Layer 10 of a small transformer language model trained on English Wikipedia (16 layers, counted from 0, width 128).
A neuron's activation on a vector x is SiLU(gate . x + bias) times (in . x + bias), where the dot is the dot product.

Input weights of the MLP neurons that the questions are about. A number n stands for (n - 128) times 0.0057.
n57 gate (bias -0.074): 166, 127, 161, 138, 171, 119, 129, 117, 137, 28, 151, 109, 143, 160, 164, 125, 102, 114, 122, 62, 106, 156, 140, 132, 212, 126, 152, 143, 136, 186, 138, 156, 154, 114, 182, 139, 116, 75, 117, 184, 94, 134, 122, 100, 100, 86, 100, 98, 104, 176, 175, 124, 105, 143, 134, 101, 97, 77, 172, 149, 150, 177, 191, 91, 183, 81, 143, 118, 94, 121, 139, 177, 164, 109, 127, 90, 78, 154, 69, 180, 173, 127, 136, 86, 170, 112, 131, 68, 142, 153, 173, 105, 161, 106, 118, 73, 159, 127, 134, 118, 92, 127, 113, 93, 124, 142, 92, 94, 142, 91, 141, 114, 117, 94, 158, 138, 102, 167, 152, 110, 125, 195, 148, 103, 130, 140, 99, 134
n108 gate (bias -0.224): 129, 162, 185, 181, 103, 80, 111, 99, 167, 139, 78, 133, 144, 120, 105, 85, 137, 95, 125, 81, 89, 147, 183, 148, 145, 129, 152, 118, 96, 110, 146, 78, 63, 107, 177, 122, 124, 136, 141, 158, 95, 85, 90, 156, 129, 153, 152, 112, 121, 197, 121, 124, 122, 154, 140, 83, 130, 97, 125, 94, 141, 76, 124, 207, 92, 99, 114, 97, 111, 178, 147, 91, 230, 134, 168, 114, 104, 117, 155, 144, 123, 124, 126, 77, 26, 103, 165, 158, 146, 82, 135, 104, 131, 116, 167, 135, 123, 60, 166, 137, 144, 154, 150, 65, 142, 112, 118, 167, 105, 131, 163, 169, 115, 116, 116, 160, 152, 117, 118, 120, 118, 120, 111, 147, 114, 99, 133, 169
n195 gate (bias -0.156): 128, 134, 109, 141, 188, 95, 146, 99, 78, 83, 103, 146, 108, 116, 110, 96, 143, 126, 109, 126, 193, 131, 145, 144, 110, 118, 168, 172, 102, 134, 147, 154, 93, 123, 167, 166, 98, 113, 133, 98, 200, 119, 162, 168, 140, 136, 144, 141, 118, 134, 112, 149, 94, 132, 109, 127, 112, 196, 141, 173, 132, 105, 109, 134, 163, 120, 125, 128, 83, 111, 168, 121, 136, 131, 152, 125, 133, 99, 97, 96, 113, 144, 87, 92, 177, 157, 175, 104, 119, 168, 135, 139, 138, 136, 158, 84, 128, 138, 94, 116, 85, 119, 89, 99, 144, 154, 131, 153, 106, 120, 151, 87, 139, 90, 89, 208, 114, 135, 112, 86, 71, 124, 117, 87, 129, 140, 130, 102
n262 gate (bias -0.286): 151, 160, 169, 109, 131, 113, 146, 118, 115, 138, 130, 91, 111, 189, 159, 166, 122, 103, 105, 132, 107, 40, 125, 180, 127, 201, 88, 124, 183, 73, 147, 86, 102, 106, 87, 146, 138, 130, 103, 146, 98, 150, 159, 184, 116, 81, 118, 138, 113, 248, 162, 127, 114, 136, 83, 116, 176, 196, 120, 196, 99, 146, 144, 168, 96, 205, 186, 191, 126, 158, 182, 208, 147, 176, 87, 133, 98, 118, 104, 112, 153, 85, 85, 140, 126, 132, 106, 60, 130, 183, 134, 87, 121, 73, 121, 137, 131, 135, 108, 208, 132, 158, 192, 183, 110, 166, 93, 144, 87, 113, 114, 105, 103, 111, 105, 181, 149, 123, 138, 110, 169, 148, 74, 114, 148, 173, 115, 162
n57 in (bias 0.015): 102, 131, 146, 102, 156, 104, 148, 129, 140, 178, 124, 102, 122, 120, 149, 157, 179, 70, 141, 103, 171, 83, 129, 132, 131, 111, 164, 160, 180, 149, 143, 133, 114, 166, 82, 74, 93, 63, 170, 131, 147, 120, 98, 140, 108, 157, 142, 85, 136, 73, 118, 79, 132, 94, 108, 148, 154, 122, 115, 101, 115, 89, 74, 146, 120, 62, 139, 142, 150, 167, 181, 160, 104, 71, 162, 131, 100, 121, 148, 145, 121, 140, 133, 91, 57, 104, 154, 147, 113, 181, 142, 172, 134, 81, 90, 121, 157, 91, 134, 110, 106, 134, 85, 94, 98, 158, 109, 129, 96, 174, 111, 145, 165, 151, 132, 147, 154, 123, 185, 133, 151, 130, 176, 104, 148, 161, 98, 151
n108 in (bias -0.009): 99, 136, 169, 123, 189, 93, 150, 122, 126, 75, 76, 118, 135, 164, 211, 158, 50, 112, 85, 141, 78, 140, 132, 64, 134, 87, 188, 98, 87, 74, 135, 121, 151, 147, 150, 142, 133, 130, 124, 178, 160, 153, 120, 114, 163, 166, 104, 128, 107, 160, 201, 121, 170, 119, 141, 121, 70, 158, 141, 117, 106, 154, 137, 144, 117, 109, 105, 84, 115, 99, 156, 141, 162, 107, 168, 89, 79, 107, 120, 132, 179, 79, 169, 120, 110, 118, 142, 131, 115, 184, 138, 156, 112, 138, 171, 142, 159, 100, 128, 79, 131, 93, 135, 109, 128, 102, 89, 148, 93, 162, 111, 170, 129, 51, 112, 136, 44, 94, 100, 92, 83, 141, 120, 116, 129, 128, 149, 181
n195 in (bias 0.080): 139, 169, 100, 132, 106, 103, 117, 84, 107, 147, 103, 178, 149, 100, 175, 91, 135, 181, 91, 120, 147, 155, 167, 137, 106, 124, 122, 129, 144, 125, 184, 80, 146, 119, 96, 121, 155, 149, 120, 127, 97, 122, 128, 105, 167, 133, 171, 124, 93, 169, 134, 143, 129, 159, 125, 178, 81, 129, 114, 191, 123, 182, 120, 132, 156, 131, 119, 144, 89, 149, 95, 83, 118, 170, 102, 116, 150, 118, 121, 126, 106, 179, 143, 138, 152, 155, 118, 137, 124, 154, 147, 108, 90, 160, 119, 143, 161, 172, 90, 112, 169, 115, 89, 148, 75, 174, 159, 123, 135, 72, 168, 129, 147, 156, 128, 196, 127, 150, 116, 132, 131, 117, 135, 112, 181, 189, 103, 72
n262 in (bias -0.016): 171, 167, 178, 177, 92, 134, 70, 102, 143, 161, 89, 145, 98, 95, 165, 78, 117, 95, 133, 79, 78, 140, 118, 140, 139, 181, 85, 109, 114, 136, 174, 137, 93, 128, 141, 120, 90, 137, 118, 155, 146, 105, 124, 94, 87, 74, 99, 91, 122, 130, 155, 141, 133, 171, 176, 138, 132, 68, 111, 177, 164, 131, 97, 65, 68, 169, 183, 124, 137, 168, 129, 175, 130, 150, 111, 104, 70, 110, 133, 124, 136, 97, 100, 139, 122, 122, 146, 92, 136, 147, 103, 105, 116, 85, 165, 118, 142, 76, 122, 142, 94, 130, 120, 128, 147, 137, 120, 170, 93, 131, 110, 147, 150, 44, 118, 147, 136, 122, 167, 169, 170, 119, 123, 119, 122, 126, 162, 60

Each question shows a token from some text and the vector x that enters the MLP there. A number n stands for (n - 128) times 0.043.

"aling": 116, 114, 117, 108, 140, 164, 113, 138, 136, 170, 144, 122, 94, 129, 141, 148, 156, 131, 111, 122, 105, 127, 98, 169, 134, 142, 111, 121, 119, 106, 120, 117, 133, 151, 119, 104, 124, 175, 60, 119, 108, 110, 132, 97, 129, 129, 158, 128, 117, 118, 137, 122, 132, 85, 103, 121, 84, 125, 151, 138, 130, 124, 104, 95, 141, 129, 129, 180, 109, 136, 161, 95, 117, 95, 155, 169, 129, 126, 107, 163, 135, 160, 129, 156, 141, 113, 153, 194, 153, 129, 136, 115, 114, 159, 153, 105, 147, 121, 149, 97, 113, 181, 134, 159, 141, 103, 111, 155, 155, 133, 153, 139, 107, 99, 136, 125, 156, 112, 93, 138, 138, 116, 83, 152, 102, 161, 122, 104
Which neuron fires most, and how strongly? n108, at about 0.44

" 31": 119, 128, 150, 114, 147, 149, 150, 129, 141, 171, 168, 102, 141, 168, 140, 144, 164, 115, 106, 132, 103, 142, 118, 125, 97, 124, 108, 128, 119, 133, 123, 112, 134, 164, 119, 86, 122, 176, 59, 119, 98, 163, 154, 156, 151, 139, 166, 93, 134, 128, 135, 116, 123, 130, 98, 130, 110, 133, 171, 132, 114, 135, 146, 87, 133, 131, 99, 168, 93, 133, 165, 109, 118, 150, 157, 126, 137, 141, 130, 147, 111, 156, 134, 164, 139, 95, 132, 180, 170, 114, 94, 118, 113, 143, 123, 105, 164, 136, 160, 112, 129, 160, 126, 120, 130, 79, 102, 145, 154, 141, 116, 115, 140, 140, 104, 121, 149, 125, 79, 150, 141, 98, 110, 111, 114, 138, 103, 134
The three highest activations, in order: n108, n262, n57

"s": 141, 99, 134, 99, 155, 156, 126, 135, 127, 150, 161, 146, 123, 133, 133, 154, 154, 126, 96, 97, 139, 161, 133, 140, 116, 127, 124, 127, 103, 120, 137, 136, 134, 152, 123, 119, 132, 153, 34, 120, 130, 121, 146, 123, 158, 115, 159, 110, 134, 67, 134, 120, 141, 96, 114, 134, 107, 116, 155, 143, 136, 119, 132, 100, 102, 129, 111, 186, 102, 130, 142, 58, 114, 134, 149, 96, 120, 147, 107, 153, 137, 164, 143, 158, 177, 98, 143, 175, 122, 134, 125, 128, 122, 131, 147, 135, 159, 138, 167, 98, 123, 158, 104, 153, 125, 127, 103, 146, 143, 156, 141, 110, 120, 120, 149, 127, 155, 125, 86, 134, 147, 106, 87, 151, 122, 132, 110, 103
The neuron with the highest activation: n57

" P": 147, 133, 118, 130, 137, 194, 149, 79, 135, 120, 156, 117, 134, 155, 125, 161, 169, 119, 101, 105, 110, 162, 116, 158, 113, 138, 119, 141, 142, 117, 140, 140, 132, 166, 108, 75, 134, 141, 85, 110, 103, 174, 184, 143, 142, 125, 152, 100, 142, 100, 125, 114, 137, 121, 94, 132, 112, 136, 149, 127, 137, 115, 143, 87, 180, 142, 97, 172, 113, 125, 175, 104, 130, 181, 145, 107, 90, 122, 125, 145, 116, 132, 145, 130, 141, 92, 144, 171, 155, 104, 126, 119, 137, 125, 130, 104, 167, 102, 152, 110, 138, 171, 133, 126, 117, 106, 118, 124, 140, 149, 95, 140, 136, 132, 126, 124, 134, 131, 110, 145, 133, 124, 92, 151, 148, 118, 104, 112
The two highest activations, in order: n108, n57

" the": 128, 108, 122, 97, 162, 199, 128, 131, 145, 163, 161, 130, 128, 130, 124, 129, 150, 125, 114, 123, 113, 121, 129, 151, 103, 162, 141, 137, 132, 101, 137, 123, 145, 154, 110, 104, 126, 175, 20, 125, 105, 147, 133, 123, 161, 161, 144, 92, 108, 131, 133, 132, 140, 139, 113, 123, 85, 108, 177, 143, 161, 122, 129, 89, 129, 132, 113, 168, 118, 127, 152, 97, 104, 123, 141, 137, 122, 126, 113, 148, 124, 137, 140, 161, 144, 98, 162, 148, 133, 126, 144, 104, 114, 151, 140, 106, 161, 83, 162, 124, 146, 163, 147, 168, 134, 128, 94, 154, 131, 131, 133, 150, 136, 101, 120, 120, 162, 125, 126, 145, 140, 117, 102, 128, 114, 152, 125, 111
The three highest activations, in order: n262, n57, n108

"-": 126, 72, 133, 97, 122, 162, 118, 120, 123, 155, 177, 118, 152, 147, 127, 132, 154, 103, 89, 91, 120, 118, 109, 159, 112, 125, 117, 134, 136, 102, 139, 135, 132, 153, 115, 104, 123, 143, 60, 121, 122, 144, 149, 113, 142, 143, 141, 99, 145, 120, 146, 104, 111, 98, 132, 149, 106, 124, 158, 150, 117, 149, 162, 98, 126, 131, 113, 181, 108, 126, 154, 77, 99, 136, 145, 118, 108, 103, 97, 149, 108, 136, 129, 143, 167, 132, 153, 161, 140, 148, 156, 116, 96, 128, 136, 111, 174, 117, 147, 89, 123, 188, 94, 154, 121, 104, 122, 157, 128, 127, 138, 110, 120, 95, 144, 85, 135, 112, 115, 150, 117, 149, 96, 113, 100, 117, 135, 104
The neuron with the highest activation: n108

"p": 132, 122, 147, 128, 135, 148, 141, 114, 175, 115, 133, 110, 136, 142, 111, 160, 121, 140, 118, 111, 107, 152, 131, 122, 82, 106, 108, 126, 113, 93, 144, 137, 143, 178, 129, 103, 136, 161, 109, 133, 125, 123, 129, 110, 104, 129, 130, 119, 130, 125, 133, 122, 129, 104, 82, 130, 120, 109, 173, 120, 195, 128, 161, 97, 138, 146, 136, 166, 108, 149, 174, 90, 144, 129, 173, 140, 114, 122, 104, 188, 121, 144, 152, 141, 161, 97, 163, 159, 148, 111, 127, 134, 106, 130, 127, 111, 170, 87, 140, 88, 115, 162, 120, 134, 116, 125, 119, 131, 134, 144, 121, 134, 128, 94, 121, 102, 142, 166, 103, 116, 152, 97, 80, 167, 155, 138, 88, 114
Which neuron fires most, and how strongly? n108, at about 1.5

"l": 124, 94, 132, 99, 144, 134, 121, 114, 146, 139, 166, 142, 135, 113, 126, 163, 142, 154, 108, 119, 116, 148, 109, 145, 132, 126, 123, 129, 123, 119, 126, 137, 142, 175, 124, 118, 133, 152, 63, 118, 108, 124, 147, 121, 139, 153, 156, 110, 130, 88, 128, 103, 137, 117, 116, 140, 100, 108, 165, 138, 137, 133, 126, 109, 111, 140, 115, 195, 111, 113, 152, 62, 126, 110, 155, 132, 142, 118, 121, 188, 140, 142, 144, 148, 160, 96, 156, 192, 126, 166, 147, 138, 109, 138, 158, 122, 161, 114, 155, 97, 120, 153, 110, 167, 119, 110, 106, 141, 141, 135, 144, 113, 136, 79, 121, 118, 170, 125, 101, 121, 149, 125, 89, 152, 123, 138, 95, 92
The neuron with the highest activation: n262

"ular": 149, 107, 138, 109, 160, 168, 115, 132, 128, 168, 98, 94, 144, 149, 126, 164, 170, 112, 78, 102, 137, 129, 137, 137, 139, 145, 114, 131, 106, 93, 140, 131, 154, 132, 87, 120, 97, 173, 50, 139, 117, 158, 151, 134, 136, 166, 135, 99, 131, 93, 125, 135, 113, 95, 112, 126, 86, 125, 146, 128, 130, 137, 152, 94, 129, 136, 110, 190, 104, 138, 142, 93, 102, 123, 157, 103, 123, 114, 127, 141, 125, 144, 111, 137, 131, 123, 151, 198, 136, 122, 134, 110, 143, 139, 118, 113, 136, 115, 155, 128, 115, 156, 138, 140, 122, 95, 132, 145, 144, 134, 81, 120, 136, 136, 110, 139, 147, 128, 95, 142, 132, 112, 66, 133, 121, 137, 106, 125
The neuron with the highest activation: n108

" \"": 138, 113, 132, 101, 135, 170, 119, 137, 162, 149, 153, 101, 141, 142, 101, 140, 156, 110, 113, 115, 138, 121, 106, 120, 101, 119, 123, 136, 145, 123, 153, 120, 126, 150, 119, 112, 146, 187, 72, 130, 104, 174, 131, 117, 123, 162, 168, 91, 102, 114, 134, 119, 128, 147, 106, 140, 127, 102, 164, 145, 149, 111, 140, 77, 133, 139, 118, 175, 115, 126, 136, 82, 114, 112, 141, 117, 99, 103, 116, 144, 118, 166, 145, 162, 157, 85, 169, 166, 115, 116, 150, 122, 104, 118, 158, 102, 176, 113, 150, 96, 138, 176, 124, 150, 134, 126, 134, 165, 152, 149, 156, 137, 156, 95, 111, 106, 142, 124, 132, 158, 138, 130, 93, 122, 114, 126, 109, 135
The neuron with the highest activation: n108